Layer 8 of a small transformer language model trained on English Wikipedia (13 layers, counted from 0, width 64).
In attention head 0, each number of a token's query is one row of weights dot the token's vector x plus its bias. The head spreads its attention over the tokens so far by the softmax of query dot key.

Query weights of the head. A number n stands for (n - 500) times 0.00067.
q0 (bias 0.019): 602 432 456 455 341 553 415 693 482 603 513 583 442 344 609 366 630 523 528 486 601 431 412 479 531 662 583 553 388 516 473 470 405 618 411 475 577 619 414 472 425 423 385 551 420 561 405 513 535 565 593 470 497 628 472 359 347 672 485 389 521 586 605 487
q1 (bias 0.097): 553 352 417 408 439 720 542 575 663 567 635 386 460 322 525 529 647 453 546 416 503 382 356 405 674 426 379 664 550 477 464 562 475 449 413 641 505 509 455 549 471 548 427 597 401 376 343 431 383 544 405 371 618 848 669 390 449 431 632 470 480 466 592 644
q2 (bias -0.158): 678 586 433 433 690 574 531 575 606 574 658 401 292 411 597 463 561 238 775 460 593 378 488 733 540 418 426 417 538 492 524 368 592 548 547 617 552 513 347 421 256 529 592 597 322 514 532 497 458 431 388 528 466 448 491 316 458 473 702 580 491 325 489 588
q3 (bias -0.109): 333 679 516 744 489 479 515 344 427 411 539 415 678 463 321 551 441 585 439 467 440 550 673 642 362 474 488 521 625 466 680 472 458 321 568 616 515 590 370 482 622 420 662 573 405 292 402 355 815 447 485 455 247 761 559 352 465 455 745 699 514 469 544 303
q4 (bias -0.150): 594 571 478 556 665 621 432 530 481 403 511 421 581 523 607 428 401 502 499 423 382 299 434 516 583 509 538 531 369 529 471 515 360 552 613 501 425 441 554 544 520 513 532 395 460 681 493 436 442 506 396 572 556 473 483 374 465 668 512 478 458 428 496 558
q5 (bias -0.205): 375 662 492 439 495 370 390 564 434 599 615 445 452 608 579 503 545 487 481 596 276 575 525 505 472 486 364 448 436 530 456 512 477 654 491 527 541 527 501 514 664 465 478 538 380 439 585 390 443 638 700 559 479 300 473 461 534 583 780 458 434 714 547 384
q6 (bias -0.081): 536 671 323 399 691 488 385 369 478 628 521 521 287 627 507 463 494 461 560 641 321 512 545 582 419 376 276 296 409 496 350 379 690 540 595 621 545 694 452 519 510 461 656 571 388 427 609 358 537 586 581 494 489 199 386 481 608 559 679 479 616 522 425 369
q7 (bias 0.071): 544 516 633 594 432 619 370 512 700 389 534 494 413 477 710 400 587 352 603 455 572 558 522 582 679 553 498 732 566 547 600 528 585 411 468 336 550 182 349 480 155 393 412 462 360 506 459 772 467 338 367 463 587 548 314 723 603 420 553 478 560 429 578 368
q8 (bias 0.016): 222 487 400 419 396 455 408 513 240 686 590 575 564 639 440 596 535 641 339 389 349 493 374 428 538 583 483 381 474 579 591 725 434 665 568 480 492 425 731 464 536 286 658 748 476 435 374 435 431 429 584 391 462 609 602 798 440 491 462 394 591 348 555 638
q9 (bias -0.042): 419 241 392 494 595 506 575 521 291 456 504 503 202 277 522 669 531 637 601 488 711 441 485 556 399 453 468 585 536 576 338 416 458 343 418 626 767 581 464 423 331 633 431 415 622 606 518 630 653 635 491 521 621 408 373 292 524 628 528 451 581 373 686 635
q10 (bias 0.025): 540 255 549 504 360 487 404 376 317 542 645 521 591 399 152 385 575 521 445 315 665 662 719 459 308 754 524 422 625 493 370 642 652 318 519 606 299 452 669 426 511 475 381 784 602 753 619 523 596 540 678 462 468 231 350 662 530 377 392 292 493 576 585 694
q11 (bias 0.008): 585 476 622 340 493 589 489 433 554 679 630 424 590 375 490 598 638 296 709 435 799 467 181 589 468 686 443 585 428 265 431 457 422 535 648 330 438 222 548 462 335 580 812 584 442 552 527 480 290 476 286 566 466 590 482 495 308 736 513 669 451 342 379 445
q12 (bias 0.014): 435 554 397 597 762 838 569 635 591 406 623 448 145 426 418 541 501 411 574 521 725 390 583 384 385 517 430 612 525 409 430 415 614 537 608 507 351 399 488 591 347 620 587 563 486 915 446 368 424 571 324 491 761 604 398 323 319 187 454 198 321 527 705 794
q13 (bias 0.062): 434 584 355 529 532 441 307 476 593 510 386 688 369 656 274 529 631 719 576 425 566 444 582 539 472 504 278 360 393 484 441 479 692 434 714 518 593 390 439 434 399 528 567 474 413 579 400 779 423 580 452 926 462 478 452 519 547 327 433 507 429 589 320 493
q14 (bias 0.020): 530 337 404 517 488 739 598 629 629 321 451 488 381 567 577 401 601 481 504 429 273 559 597 324 675 42 435 550 694 629 471 313 376 499 374 537 362 594 421 390 571 415 574 932 454 505 392 663 575 417 575 808 423 477 593 329 667 369 622 477 389 379 451 433
q15 (bias 0.020): 244 314 447 398 375 626 642 452 520 452 447 580 601 544 588 207 348 419 384 392 544 597 578 590 531 374 463 406 759 380 578 763 429 498 347 557 351 494 814 716 614 512 761 552 733 454 512 669 550 311 638 206 528 440 535 567 470 437 372 458 529 375 303 563
q16 (bias -0.020): 514 406 701 513 716 660 481 401 673 562 541 316 516 397 400 378 301 547 474 687 373 600 548 509 518 475 406 583 463 466 549 523 399 610 693 673 436 193 373 445 564 562 584 494 522 427 521 527 318 681 463 418 447 417 294 681 543 529 488 578 374 573 544 531
q17 (bias 0.019): 682 350 666 542 455 587 654 791 369 562 574 524 252 621 445 525 429 495 625 586 476 276 313 438 652 667 519 530 448 629 366 424 417 396 400 454 399 604 611 671 595 379 647 395 549 678 399 567 368 347 599 425 408 545 716 575 235 344 462 312 629 376 427 532
q18 (bias -0.006): 537 521 347 420 400 644 473 496 336 712 597 426 312 460 472 416 600 431 512 354 585 430 216 541 555 560 628 450 419 462 311 611 610 514 435 626 598 650 476 416 525 259 406 535 313 603 681 338 534 499 560 573 639 513 537 517 628 598 479 166 743 562 595 737
q19 (bias -0.010): 725 642 430 639 483 518 204 389 294 464 523 493 276 589 308 557 410 722 394 655 639 399 602 596 452 785 579 453 183 535 491 269 657 239 417 714 583 554 672 435 576 540 694 570 291 657 445 514 397 634 588 305 514 421 472 315 590 353 399 415 693 537 519 653
q20 (bias 0.052): 501 550 353 635 480 581 394 733 500 635 513 483 535 488 576 465 764 575 713 353 564 198 529 784 422 414 581 269 326 523 252 399 546 679 349 494 538 537 628 756 424 274 663 525 344 486 704 455 622 411 454 250 636 556 695 328 240 519 538 510 300 563 454 484
q21 (bias -0.038): 309 507 613 280 591 404 526 431 443 496 524 409 598 743 718 530 459 410 299 548 481 520 610 401 421 509 452 635 520 762 499 636 468 722 484 368 753 292 728 495 493 555 578 347 528 320 723 539 174 586 289 446 367 656 399 363 374 466 461 498 795 589 509 330
q22 (bias 0.002): 490 479 346 349 677 511 603 404 587 468 363 616 425 442 470 681 605 479 635 385 617 506 455 485 422 463 493 494 396 422 510 517 418 326 542 464 269 448 442 699 407 702 533 374 466 202 772 591 517 642 447 458 481 516 553 281 490 553 436 509 579 303 720 770
q23 (bias -0.011): 333 666 534 478 292 317 595 670 622 389 497 515 552 228 596 582 423 725 241 445 507 774 442 631 600 463 836 420 500 444 197 489 453 357 526 384 467 550 502 633 698 590 305 401 424 461 680 27 572 731 817 737 161 315 734 353 626 619 677 409 571 716 332 255
q24 (bias -0.032): 253 455 461 547 620 458 261 672 382 393 458 416 448 642 551 391 573 710 417 815 461 516 518 333 410 367 550 361 500 453 530 560 527 392 534 534 317 497 467 322 581 333 588 371 529 371 513 518 457 533 771 487 623 540 693 540 594 647 303 620 409 561 597 589
q25 (bias -0.041): 541 526 624 287 694 438 512 470 386 246 359 395 406 664 444 685 565 598 230 396 458 545 506 622 550 439 831 644 486 499 318 416 515 393 324 382 496 366 546 531 447 362 822 289 537 533 493 592 830 412 703 557 436 443 370 289 465 389 568 563 561 571 571 596
q26 (bias 0.024): 254 450 509 409 481 657 446 612 465 705 517 418 569 605 561 508 518 613 331 558 325 538 265 647 502 705 868 397 412 598 573 522 487 458 395 377 691 530 487 473 451 377 565 434 559 506 688 683 512 610 203 616 531 612 248 372 347 465 327 638 391 475 425 400
q27 (bias 0.015): 485 350 654 736 564 661 420 630 529 474 565 738 284 647 629 469 565 511 557 403 513 408 771 579 768 565 477 282 618 425 700 571 450 420 326 454 497 546 427 707 423 614 470 222 246 448 561 381 132 178 357 526 540 629 329 466 245 325 784 672 402 588 496 444
q28 (bias -0.051): 358 619 463 255 595 366 401 460 318 658 401 599 289 641 694 342 397 486 635 572 685 599 514 557 523 453 547 635 537 511 422 444 538 321 144 587 582 632 606 555 315 407 652 575 433 584 142 604 347 724 413 746 525 404 288 356 519 503 584 743 571 440 458 654
q29 (bias -0.002): 492 562 389 525 565 250 397 476 371 620 599 469 759 390 656 735 369 491 620 464 745 570 435 576 575 559 470 402 422 240 585 390 392 495 622 571 350 398 640 567 335 460 764 411 401 646 415 515 388 536 400 654 553 342 390 641 439 488 612 572 473 585 386 469
q30 (bias -0.043): 330 649 503 672 352 445 378 352 486 495 610 599 718 816 366 289 288 461 161 679 567 520 307 648 523 430 611 683 390 546 643 611 402 567 453 395 388 376 504 631 490 626 446 600 308 438 654 506 502 594 406 440 517 573 533 629 517 656 547 782 436 534 297 466
q31 (bias -0.001): 502 488 575 507 514 568 512 671 546 427 569 574 484 470 427 423 510 540 400 505 518 467 539 581 717 555 560 129 330 578 640 439 547 413 454 669 577 627 590 241 272 537 621 411 460 668 542 424 344 278 520 452 691 599 550 601 611 466 396 410 321 419 393 561

Each question shows a short text with each token's key, already scaled and adjusted for position as the last token sees it. A number n stands for (n - 500) times 0.009.

Then comes the last token's vector x. A number n stands for (n - 500) times 0.01.

0 " early": 509 472 405 447 452 471 441 747 498 512 553 570 510 506 401 515 497 514 446 543 563 458 496 447 439 482 458 526 521 571 459 495
1 ",": 523 476 354 356 489 499 422 797 518 490 518 586 510 502 490 524 479 519 466 591 533 498 508 478 428 552 423 501 503 563 475 487
2 " and": 516 500 338 396 512 473 411 828 515 511 514 592 519 493 489 515 496 508 471 617 520 490 496 456 413 534 433 496 517 569 479 487
3 " in": 497 508 345 389 538 465 400 806 509 506 502 567 527 503 472 499 495 512 450 588 495 477 476 479 454 518 440 507 503 544 480 521
4 " ": 464 473 409 410 521 440 455 732 481 521 534 575 509 485 418 502 485 504 481 560 559 470 510 466 427 520 456 490 528 542 475 512
5 "2": 474 499 406 420 496 427 500 756 485 491 514 500 518 482 391 440 482 511 513 527 544 486 501 457 448 480 505 502 506 510 451 563
6 "0": 473 514 437 414 480 450 490 746 483 511 503 469 557 490 360 478 505 500 501 557 578 492 517 464 466 535 519 505 514 494 471 556
7 "0": 513 512 457 429 485 449 482 747 479 471 500 484 540 516 389 445 488 440 492 564 579 465 536 465 494 528 508 496 503 475 466 527
8 "5": 533 497 431 453 494 453 482 759 484 473 536 518 510 506 439 456 500 479 486 603 541 485 494 473 464 493 473 493 517 515 464 501
x: 729 819 677 716 388 402 378 243 647 424 445 443 304 165 698 652 653 539 447 566 550 485 539 533 565 516 614 497 404 395 538 543 517 599 390 513 356 303 547 530 338 349 452 480 465 547 254 593 392 653 490 427 667 469 400 624 321 559 550 376 565 495 455 695
Which token does the last token look at most? 2 " and"

0 "v": 503 464 430 444 475 474 424 587 526 491 581 497 488 496 509 492 506 559 481 594 507 483 490 466 467 516 502 542 516 533 468 520
1 "uki": 523 460 471 423 493 506 398 598 525 525 564 523 452 494 513 551 507 544 495 606 468 526 497 445 443 506 514 492 497 533 465 511
2 "\"": 501 466 384 347 518 481 396 801 502 500 566 533 464 505 483 514 505 502 490 604 486 518 512 476 453 565 459 493 515 522 497 484
3 " (": 487 480 383 373 511 445 389 810 499 508 546 555 481 484 485 525 516 502 476 597 508 516 474 472 415 561 456 495 506 524 500 506
4 "M": 450 513 399 416 493 455 432 675 484 536 514 532 495 482 536 515 500 494 513 519 508 451 511 531 495 540 523 506 511 493 470 499
5 "b": 502 521 392 402 482 487 442 638 500 492 542 467 510 470 591 497 472 496 517 486 519 461 508 496 512 568 481 522 492 511 439 480
6 "uki": 516 481 447 415 480 473 429 656 488 539 535 546 490 481 619 565 516 527 497 530 490 503 518 521 451 531 520 482 455 490 459 502
7 ":": 515 517 463 356 518 521 400 772 518 516 542 486 528 442 536 571 504 494 520 552 412 517 504 534 421 520 498 470 504 536 504 534
8 " \"": 535 527 438 387 499 472 395 761 468 519 533 516 487 501 523 529 523 508 491 524 465 521 478 475 423 592 444 461 520 474 456 501
x: 535 469 577 717 468 270 609 639 569 361 354 572 274 352 623 481 689 623 621 353 410 592 461 508 475 387 598 485 269 675 411 579 594 595 274 398 436 155 715 529 408 684 660 674 686 583 345 643 369 517 533 393 438 515 398 609 547 547 389 448 375 410 513 433
Which token does the last token look at most? 3 " ("

0 " of": 498 477 369 380 475 497 406 753 519 477 517 578 530 509 521 531 470 521 458 579 520 466 505 471 435 509 413 515 489 563 477 501
1 " gen": 513 480 371 430 510 440 438 605 481 504 521 525 518 506 516 509 508 524 506 549 532 481 542 473 487 476 451 530 511 500 475 491
2 "etic": 494 495 393 453 508 460 408 649 480 497 512 499 542 489 553 535 533 549 485 556 488 478 525 467 517 448 428 564 511 535 481 485
3 " d": 487 504 386 460 505 451 417 596 504 476 532 500 502 500 504 480 502 541 507 546 496 455 491 443 479 487 476 548 518 535 476 469
4 "iversity": 501 489 403 451 491 494 401 637 523 526 532 475 482 488 499 520 524 543 539 594 447 507 480 440 496 497 485 524 514 511 466 479
5 ".": 507 495 338 355 493 502 403 796 507 498 506 578 524 505 502 513 483 505 484 574 501 496 510 477 432 541 417 495 499 565 480 482
6 " However": 494 525 398 468 481 444 428 738 436 506 507 554 469 522 473 481 553 497 451 546 499 496 421 493 528 481 467 504 495 526 474 506
7 ",": 514 485 385 383 486 477 450 789 479 457 492 567 510 497 468 503 491 515 467 590 493 511 473 503 489 542 433 496 518 541 478 494
8 " a": 513 544 370 409 512 459 428 743 508 491 501 532 528 535 490 471 535 512 481 582 488 454 488 529 511 518 467 510 495 560 492 507
x: 568 463 347 752 414 563 539 616 432 507 504 605 147 314 632 625 612 517 649 424 509 580 520 632 676 529 582 429 336 410 433 471 475 581 379 465 384 486 666 527 396 488 335 401 466 580 398 752 388 556 481 511 617 437 381 767 416 570 557 217 515 378 443 262
Which token does the last token look at most? 5 "."

0 "H": 519 510 453 419 476 502 418 654 520 491 507 493 432 500 501 478 473 503 495 563 481 501 471 460 486 498 482 525 515 535 459 480
1 "y": 517 483 427 418 496 480 430 663 496 457 512 497 478 502 501 489 472 486 509 565 507 503 486 418 474 557 463 531 493 537 452 486
2 "b": 508 502 426 421 510 478 439 614 488 443 522 476 490 495 539 496 463 504 506 543 510 492 480 452 480 541 456 543 512 532 450 498
3 "rid": 504 457 455 427 522 496 412 626 504 485 546 496 467 506 528 482 478 531 486 574 494 501 500 466 461 483 460 545 488 523 461 521
4 "ization": 500 467 431 425 500 475 407 690 503 506 547 524 467 491 528 509 501 527 501 579 499 512 501 423 463 499 436 531 516 529 474 464
5 " with": 492 488 338 386 499 464 396 806 511 483 516 567 518 509 506 516 470 528 481 599 486 480 499 444 452 519 416 515 514 577 482 503
6 " co": 493 519 406 455 476 435 412 630 528 521 492 530 497 510 491 475 477 553 504 540 524 487 470 464 469 493 519 547 542 518 501 481
7 "-": 526 533 466 445 479 457 409 572 524 542 503 493 511 500 475 464 554 557 514 556 556 534 430 524 484 460 446 546 496 470 487 498
8 "oc": 507 500 418 429 526 475 421 639 498 485 468 550 511 499 503 478 530 493 513 514 517 494 505 493 527 488 482 555 540 517 484 496
x: 590 287 463 672 373 346 337 593 521 553 407 578 327 384 509 546 785 458 743 481 559 555 623 556 596 466 586 461 681 446 508 441 282 809 449 390 379 401 562 510 569 502 482 409 401 560 481 606 199 458 469 437 597 578 238 379 622 688 419 439 640 340 362 725
Which two tokens does the last token look at most, in order? 5 " with", 4 "ization"

0 " around": 496 492 396 435 458 464 411 716 497 533 534 521 498 514 469 525 453 503 458 554 492 489 508 458 474 527 452 525 538 569 437 528
1 " the": 520 475 378 407 489 482 428 739 510 490 516 546 501 517 498 514 482 521 461 545 486 456 517 490 459 520 434 519 526 567 444 494
2 " world": 500 467 474 464 524 490 459 653 514 558 540 469 473 479 488 481 481 492 506 578 515 468 501 447 443 512 494 521 542 496 462 481
3 ".": 490 490 364 356 500 502 415 763 510 493 511 579 519 507 504 507 473 502 489 583 512 501 506 492 433 554 425 488 498 564 487 484
4 " Am": 468 513 365 410 495 436 461 682 471 468 493 543 482 488 486 458 502 489 513 544 492 494 483 538 494 538 502 520 477 490 498 514
5 "ong": 481 468 469 415 496 473 460 651 464 486 519 530 524 497 517 498 501 504 476 549 554 471 522 521 486 528 473 496 468 491 489 497
6 " its": 500 492 398 449 488 435 457 752 488 468 512 542 506 515 476 473 522 530 457 580 486 459 505 494 446 485 453 541 521 522 457 497
7 " most": 519 504 373 463 507 453 439 698 462 511 514 499 538 511 510 463 481 518 467 537 486 438 498 523 509 483 448 525 495 513 482 492
8 " famous": 518 525 411 444 504 436 451 701 463 498 554 512 522 509 498 477 509 515 487 574 524 452 505 504 468 504 455 520 492 526 483 510
x: 701 620 468 704 426 499 522 405 482 454 481 521 251 372 681 628 613 498 564 469 620 498 540 632 619 541 592 401 420 376 319 490 426 574 317 595 537 395 693 506 375 496 249 638 393 680 212 606 200 424 558 455 731 560 294 679 537 453 575 294 425 510 561 467
Which token does the last token look at most? 3 "."

0 "ization": 500 459 424 426 500 486 420 694 506 507 536 525 465 487 523 511 500 535 495 571 512 514 499 433 469 498 438 531 506 523 478 460
1 " with": 506 479 353 400 495 472 414 770 510 485 515 560 517 507 507 516 474 527 484 588 491 480 500 450 457 517 428 515 510 565 482 504
2 " co": 523 499 407 460 510 439 424 617 525 521 493 526 496 505 485 478 482 552 507 538 520 494 471 470 472 493 517 541 538 514 498 482
3 "-": 502 520 467 450 524 454 421 558 524 541 502 492 517 498 472 469 556 549 516 547 550 535 439 519 486 463 452 539 492 471 487 496
4 "oc": 476 494 425 436 489 480 433 618 499 488 473 545 512 497 500 484 531 495 513 509 516 494 507 492 528 486 487 548 533 515 487 497
5 "c": 488 516 419 444 493 466 429 568 474 507 514 500 500 493 493 489 526 512 516 533 528 498 497 497 530 493 470 533 509 519 475 498
6 "ur": 511 508 408 439 486 480 439 579 514 489 518 494 499 488 498 505 521 539 521 541 531 487 470 481 518 508 481 535 459 539 501 519
7 "ring": 518 487 458 427 476 491 425 617 480 476 518 482 490 491 516 523 474 531 510 514 520 495 494 475 484 502 495 542 487 520 494 505
8 " common": 521 511 370 437 509 459 423 694 494 510 554 518 485 496 513 540 510 545 482 551 512 472 505 457 472 475 461 524 510 533 492 491
x: 752 440 550 780 279 498 550 454 394 390 428 523 355 440 743 643 348 522 629 425 667 573 641 495 526 500 572 530 417 377 289 653 439 600 357 568 438 509 589 594 265 418 394 676 426 614 276 591 64 449 548 428 693 539 292 580 501 581 480 421 562 509 483 525
Which token does the last token look at most? 1 " with"

0 " (": 502 471 387 383 475 479 395 789 488 563 531 536 492 476 522 555 487 521 477 568 497 506 520 447 436 578 435 506 545 507 462 504
1 "2": 528 489 433 430 487 473 457 745 477 555 513 481 511 464 501 504 490 523 505 465 487 491 500 465 472 514 492 509 561 491 450 544
2 "0": 530 504 467 422 498 483 454 712 456 581 500 430 515 476 451 551 503 510 502 491 517 510 538 485 492 576 519 509 563 474 445 546
3 "0": 497 498 483 419 513 482 466 718 455 550 510 440 515 493 495 525 489 439 500 474 510 477 573 481 509 591 526 471 563 429 439 513
4 "6": 474 480 489 463 519 500 466 722 461 562 540 464 505 477 524 543 513 470 493 506 511 478 556 486 486 564 492 500 608 499 460 498
5 "),": 499 494 382 354 495 472 413 839 504 483 524 512 512 488 559 558 487 525 457 563 497 499 532 474 438 578 427 506 535 541 518 477
6 " Th": 518 510 393 420 474 449 454 671 461 471 528 513 472 492 517 484 465 494 506 536 521 453 511 450 447 531 483 524 505 510 459 513
7 "utt": 526 466 457 418 494 505 427 590 487 466 512 515 477 496 539 473 471 513 525 499 528 505 479 503 453 538 519 521 469 523 449 490
8 "ur": 518 478 462 437 521 493 446 578 539 446 565 499 472 495 530 506 491 532 530 587 507 473 464 505 444 513 507 511 444 540 481 530
x: 809 449 484 573 196 545 694 261 556 344 610 536 465 424 441 828 609 484 342 344 600 610 558 508 359 566 600 426 467 424 483 485 398 675 281 334 645 582 508 434 604 468 504 561 536 617 347 612 217 447 525 470 723 514 397 642 501 561 471 355 564 454 235 668
Which token does the last token look at most, and with what share of its attention? 0 " (", with about 50%

0 "wo": 500 460 431 412 476 495 442 674 492 492 542 527 485 506 508 508 447 538 491 575 501 461 501 432 446 541 463 530 492 544 465 490
1 "og": 516 470 433 408 495 489 437 641 466 483 523 506 481 501 524 493 489 526 510 558 502 516 507 456 482 512 462 528 507 498 446 511
2 "ie": 516 475 437 410 501 485 441 670 494 489 513 499 473 504 517 508 493 521 515 574 498 523 496 420 471 528 452 525 484 525 453 499
3 " is": 492 505 338 412 507 443 409 813 479 514 522 541 490 489 529 519 471 505 472 616 492 513 504 482 437 528 444 509 518 544 463 479
4 " character": 478 499 359 429 489 434 420 710 460 547 546 515 485 482 532 498 480 562 519 598 483 524 527 502 468 562 506 532 512 510 471 496
5 "ized": 485 490 367 414 495 437 422 719 498 533 580 532 471 521 473 531 529 542 497 595 484 546 503 535 482 543 502 513 532 543 467 509
6 " by": 493 487 353 394 489 462 400 785 499 495 523 553 523 511 516 519 473 529 478 585 508 478 509 452 438 543 431 521 510 570 480 503
7 " a": 513 524 336 396 496 451 401 777 528 480 523 536 534 526 504 495 514 527 470 578 495 458 495 497 469 511 441 534 498 567 474 503
8 " regular": 515 502 408 418 529 461 451 725 505 527 570 508 472 485 561 491 492 542 489 552 515 441 511 526 484 517 453 527 511 520 494 472
x: 789 516 456 716 281 432 673 429 402 458 500 564 174 458 669 762 594 531 510 593 609 548 547 608 408 442 521 556 477 380 410 607 480 549 382 456 535 469 558 623 333 332 289 620 488 679 334 645 241 428 529 405 649 499 238 667 660 442 622 331 450 465 389 455
Which token does the last token look at most? 6 " by"

0 " the": 506 467 344 373 496 478 414 800 503 472 532 549 517 520 514 500 479 526 463 572 500 446 503 477 435 525 408 529 509 555 466 491
1 " I": 525 459 465 461 511 467 468 693 482 489 517 509 511 518 551 481 473 486 512 534 525 440 528 439 499 542 471 510 513 487 452 478
2 "U": 489 454 471 432 520 489 466 717 507 502 534 513 498 510 579 468 521 499 516 564 515 456 529 503 511 519 498 489 503 462 468 478
3 "C": 480 500 439 432 500 467 426 668 522 511 512 483 494 482 550 471 541 492 511 578 514 471 500 481 523 478 483 499 521 515 491 484
4 "N": 487 485 444 427 492 501 448 672 538 524 540 504 499 477 517 487 534 546 505 584 479 468 523 482 497 482 472 501 524 521 489 485
5 " Red": 508 477 456 429 487 489 435 623 515 496 564 497 493 495 535 488 479 514 541 512 533 451 531 449 473 552 480 506 506 525 482 447
6 " List": 524 462 473 416 509 526 409 634 480 508 560 505 486 477 561 483 497 513 515 545 502 477 503 466 454 502 491 513 566 509 464 457
7 ".": 506 483 359 339 509 500 399 806 508 492 515 583 518 502 500 511 467 503 484 579 507 502 513 492 426 556 415 490 502 568 488 480
8 " Post": 524 496 433 415 521 451 430 685 498 527 520 595 486 494 502 506 515 529 500 539 534 496 488 491 487 520 491 487 499 525 497 472
x: 638 383 586 719 114 473 458 561 559 387 470 408 444 303 695 687 713 632 606 672 592 496 493 502 417 371 524 491 420 532 334 562 371 537 597 406 522 432 643 593 409 359 623 575 569 655 424 697 153 342 367 499 532 434 359 467 682 667 530 332 629 340 410 575
Which token does the last token look at most? 7 "."

0 " for": 507 465 370 381 481 484 425 780 511 497 527 556 524 490 495 504 478 525 469 582 500 477 515 492 452 541 438 525 500 549 475 501
1 " his": 528 469 390 451 496 446 439 754 490 470 520 536 515 504 457 499 507 540 451 569 513 470 515 510 441 527 472 543 516 514 449 486
2 " performance": 511 466 458 433 522 501 433 679 483 530 566 509 489 487 525 500 534 512 484 584 500 491 486 505 469 506 472 512 525 507 457 480
3 " in": 498 498 381 406 529 473 413 771 529 490 536 554 518 475 487 521 499 517 466 590 499 486 500 488 442 486 453 527 511 553 496 517
4 " the": 485 483 365 401 505 468 430 764 512 496 515 549 506 487 478 534 517 548 471 530 486 468 515 501 463 512 457 528 533 559 469 503
5 " film": 481 480 422 442 484 478 440 687 485 555 545 475 488 466 490 494 487 513 493 555 549 493 474 486 447 522 471 535 549 487 443 473
6 " A": 529 546 387 429 473 444 453 666 542 488 492 493 492 502 525 493 513 496 525 518 523 464 489 479 529 516 488 507 473 484 471 476
7 "ch": 533 500 421 402 491 507 443 600 487 480 516 500 481 481 551 508 488 487 520 522 528 467 489 490 529 529 484 511 459 500 473 482
8 "ary": 504 484 467 432 523 497 439 634 483 482 530 523 489 488 551 538 509 483 527 554 514 487 519 476 471 528 476 500 470 502 464 478
x: 835 504 648 585 252 408 559 333 563 519 440 343 429 220 451 596 525 514 364 427 661 425 534 434 493 550 547 434 483 544 365 544 351 637 284 442 527 305 591 606 694 525 483 649 538 571 378 661 346 391 357 621 799 458 548 509 744 523 458 373 740 398 310 636
Which two tokens does the last token look at most, in order? 3 " in", 0 " for"

0 "uki": 511 453 480 399 480 524 384 604 521 522 571 520 428 489 505 561 512 538 489 612 458 548 496 459 432 502 513 492 489 537 465 514
1 ":": 501 498 316 299 510 516 361 876 526 473 503 559 524 498 533 565 460 509 474 547 492 492 520 482 394 502 389 517 468 579 496 504
2 " \"": 531 492 394 360 506 459 372 856 454 512 531 540 497 501 532 523 510 525 462 546 499 510 463 443 398 585 380 492 532 494 454 492
3 "to": 479 474 464 388 533 467 476 755 457 493 443 511 523 510 628 513 484 522 477 512 487 479 505 484 494 548 457 583 545 485 487 498
4 " take": 485 524 382 385 536 497 407 704 444 487 532 468 472 515 548 495 506 541 465 539 503 492 474 461 505 483 465 509 537 524 462 552
5 " off": 442 432 403 426 481 479 436 648 497 488 559 572 433 491 516 530 504 518 467 493 527 515 499 442 469 454 421 532 605 525 445 508
6 " in": 496 488 385 387 452 448 405 794 536 472 523 497 488 507 493 498 494 524 454 604 473 504 481 470 498 487 427 554 519 519 472 545
7 " flight": 534 482 412 443 503 446 394 688 511 522 529 519 481 501 532 527 497 514 502 560 530 510 496 415 499 505 485 570 522 562 453 476
8 "\";": 510 489 366 328 520 469 414 868 518 471 519 582 526 511 542 562 473 549 463 608 455 520 530 458 472 537 401 510 520 571 502 482
x: 602 565 606 714 341 432 532 540 573 452 511 715 198 409 506 481 668 592 460 613 348 575 438 543 566 473 487 552 473 513 437 451 441 541 424 535 364 215 672 677 315 373 594 508 596 581 438 518 343 624 498 454 542 502 465 791 375 504 543 273 598 348 447 240
Which two tokens does the last token look at most, in order? 1 ":", 8 "\";"

0 "I": 519 472 489 439 490 502 439 689 472 482 520 504 458 489 544 488 516 515 502 568 518 474 496 437 513 539 480 523 542 489 480 465
1 " (": 523 473 407 402 493 484 402 766 496 549 534 544 490 474 523 542 492 515 484 573 497 494 520 443 438 558 433 503 544 516 475 488
2 "with": 531 491 431 413 511 501 447 718 447 506 524 526 484 498 541 547 478 507 514 509 486 500 501 474 487 575 473 501 547 533 475 530
3 " many": 504 472 385 438 505 451 436 733 472 521 553 515 508 487 544 551 467 548 498 536 474 469 522 424 476 546 475 501 551 549 464 522
4 " form": 481 495 335 439 512 455 434 651 473 515 559 535 489 477 486 512 506 537 495 576 496 490 498 486 505 509 478 514 541 521 448 505
5 "al": 502 497 389 433 487 452 440 703 472 489 508 532 495 490 512 525 507 542 498 595 474 479 522 485 510 489 445 536 541 550 476 514
6 " var": 510 492 367 449 488 466 411 623 466 518 539 520 509 495 514 499 484 526 528 521 518 465 520 455 490 503 477 525 527 547 473 487
7 "i": 510 496 387 467 493 443 431 658 487 522 524 517 520 504 506 489 515 586 506 571 498 480 480 484 506 528 485 545 509 527 469 500
8 "ations": 500 470 458 443 516 479 421 683 501 556 531 524 463 469 539 543 521 518 509 568 471 540 523 448 495 531 498 540 558 511 455 475
x: 714 509 684 685 353 430 473 267 516 389 453 520 253 280 635 610 360 480 452 598 707 482 416 507 616 433 525 698 603 561 415 561 413 520 330 362 398 411 812 623 522 451 551 394 615 414 272 615 316 591 256 427 639 569 409 452 639 494 524 381 713 497 379 686
Which token does the last token look at most? 1 " ("

0 " “": 473 482 409 420 469 458 408 757 463 553 528 529 491 514 548 516 524 540 495 556 523 547 499 461 433 557 429 486 554 460 462 501
1 "R": 539 484 436 450 500 467 469 640 493 498 505 554 466 504 565 496 492 536 520 513 515 463 491 456 504 508 485 548 578 531 461 517
2 "C": 510 500 464 457 516 496 421 619 528 510 493 477 472 493 609 509 528 530 516 533 508 483 454 418 530 492 515 512 548 520 476 514
3 "B": 482 492 453 451 518 496 445 626 510 496 504 499 485 484 589 531 522 514 511 521 524 478 476 424 508 531 489 529 562 521 462 482
4 " ": 461 475 425 426 514 480 455 657 522 534 531 531 480 462 497 512 512 531 507 516 491 492 505 401 456 500 454 494 567 491 479 486
5 "1": 473 476 473 436 489 508 455 603 529 509 521 462 451 483 480 495 518 525 524 486 478 495 470 423 511 474 469 520 569 485 471 526
6 "2": 483 487 495 435 475 514 462 585 529 521 498 426 494 486 489 501 519 519 527 486 481 514 494 393 509 492 496 526 547 488 486 550
7 "th": 527 505 465 419 496 504 436 629 499 518 556 441 470 470 526 539 528 496 486 533 505 477 476 440 495 509 466 526 568 537 475 511
8 " Man": 539 457 488 431 523 476 423 589 492 542 572 495 457 479 557 546 462 507 485 521 527 475 514 459 464 558 468 515 515 478 493 457
x: 757 430 624 555 192 434 623 320 466 408 446 477 421 461 573 884 628 640 437 535 513 510 549 528 466 372 299 601 379 458 314 658 265 542 386 542 501 440 688 529 591 388 546 739 687 587 321 765 367 348 428 484 563 365 296 431 633 550 672 445 522 462 402 571
Which token does the last token look at most, and with what share of its attention? 0 " “", with about 70%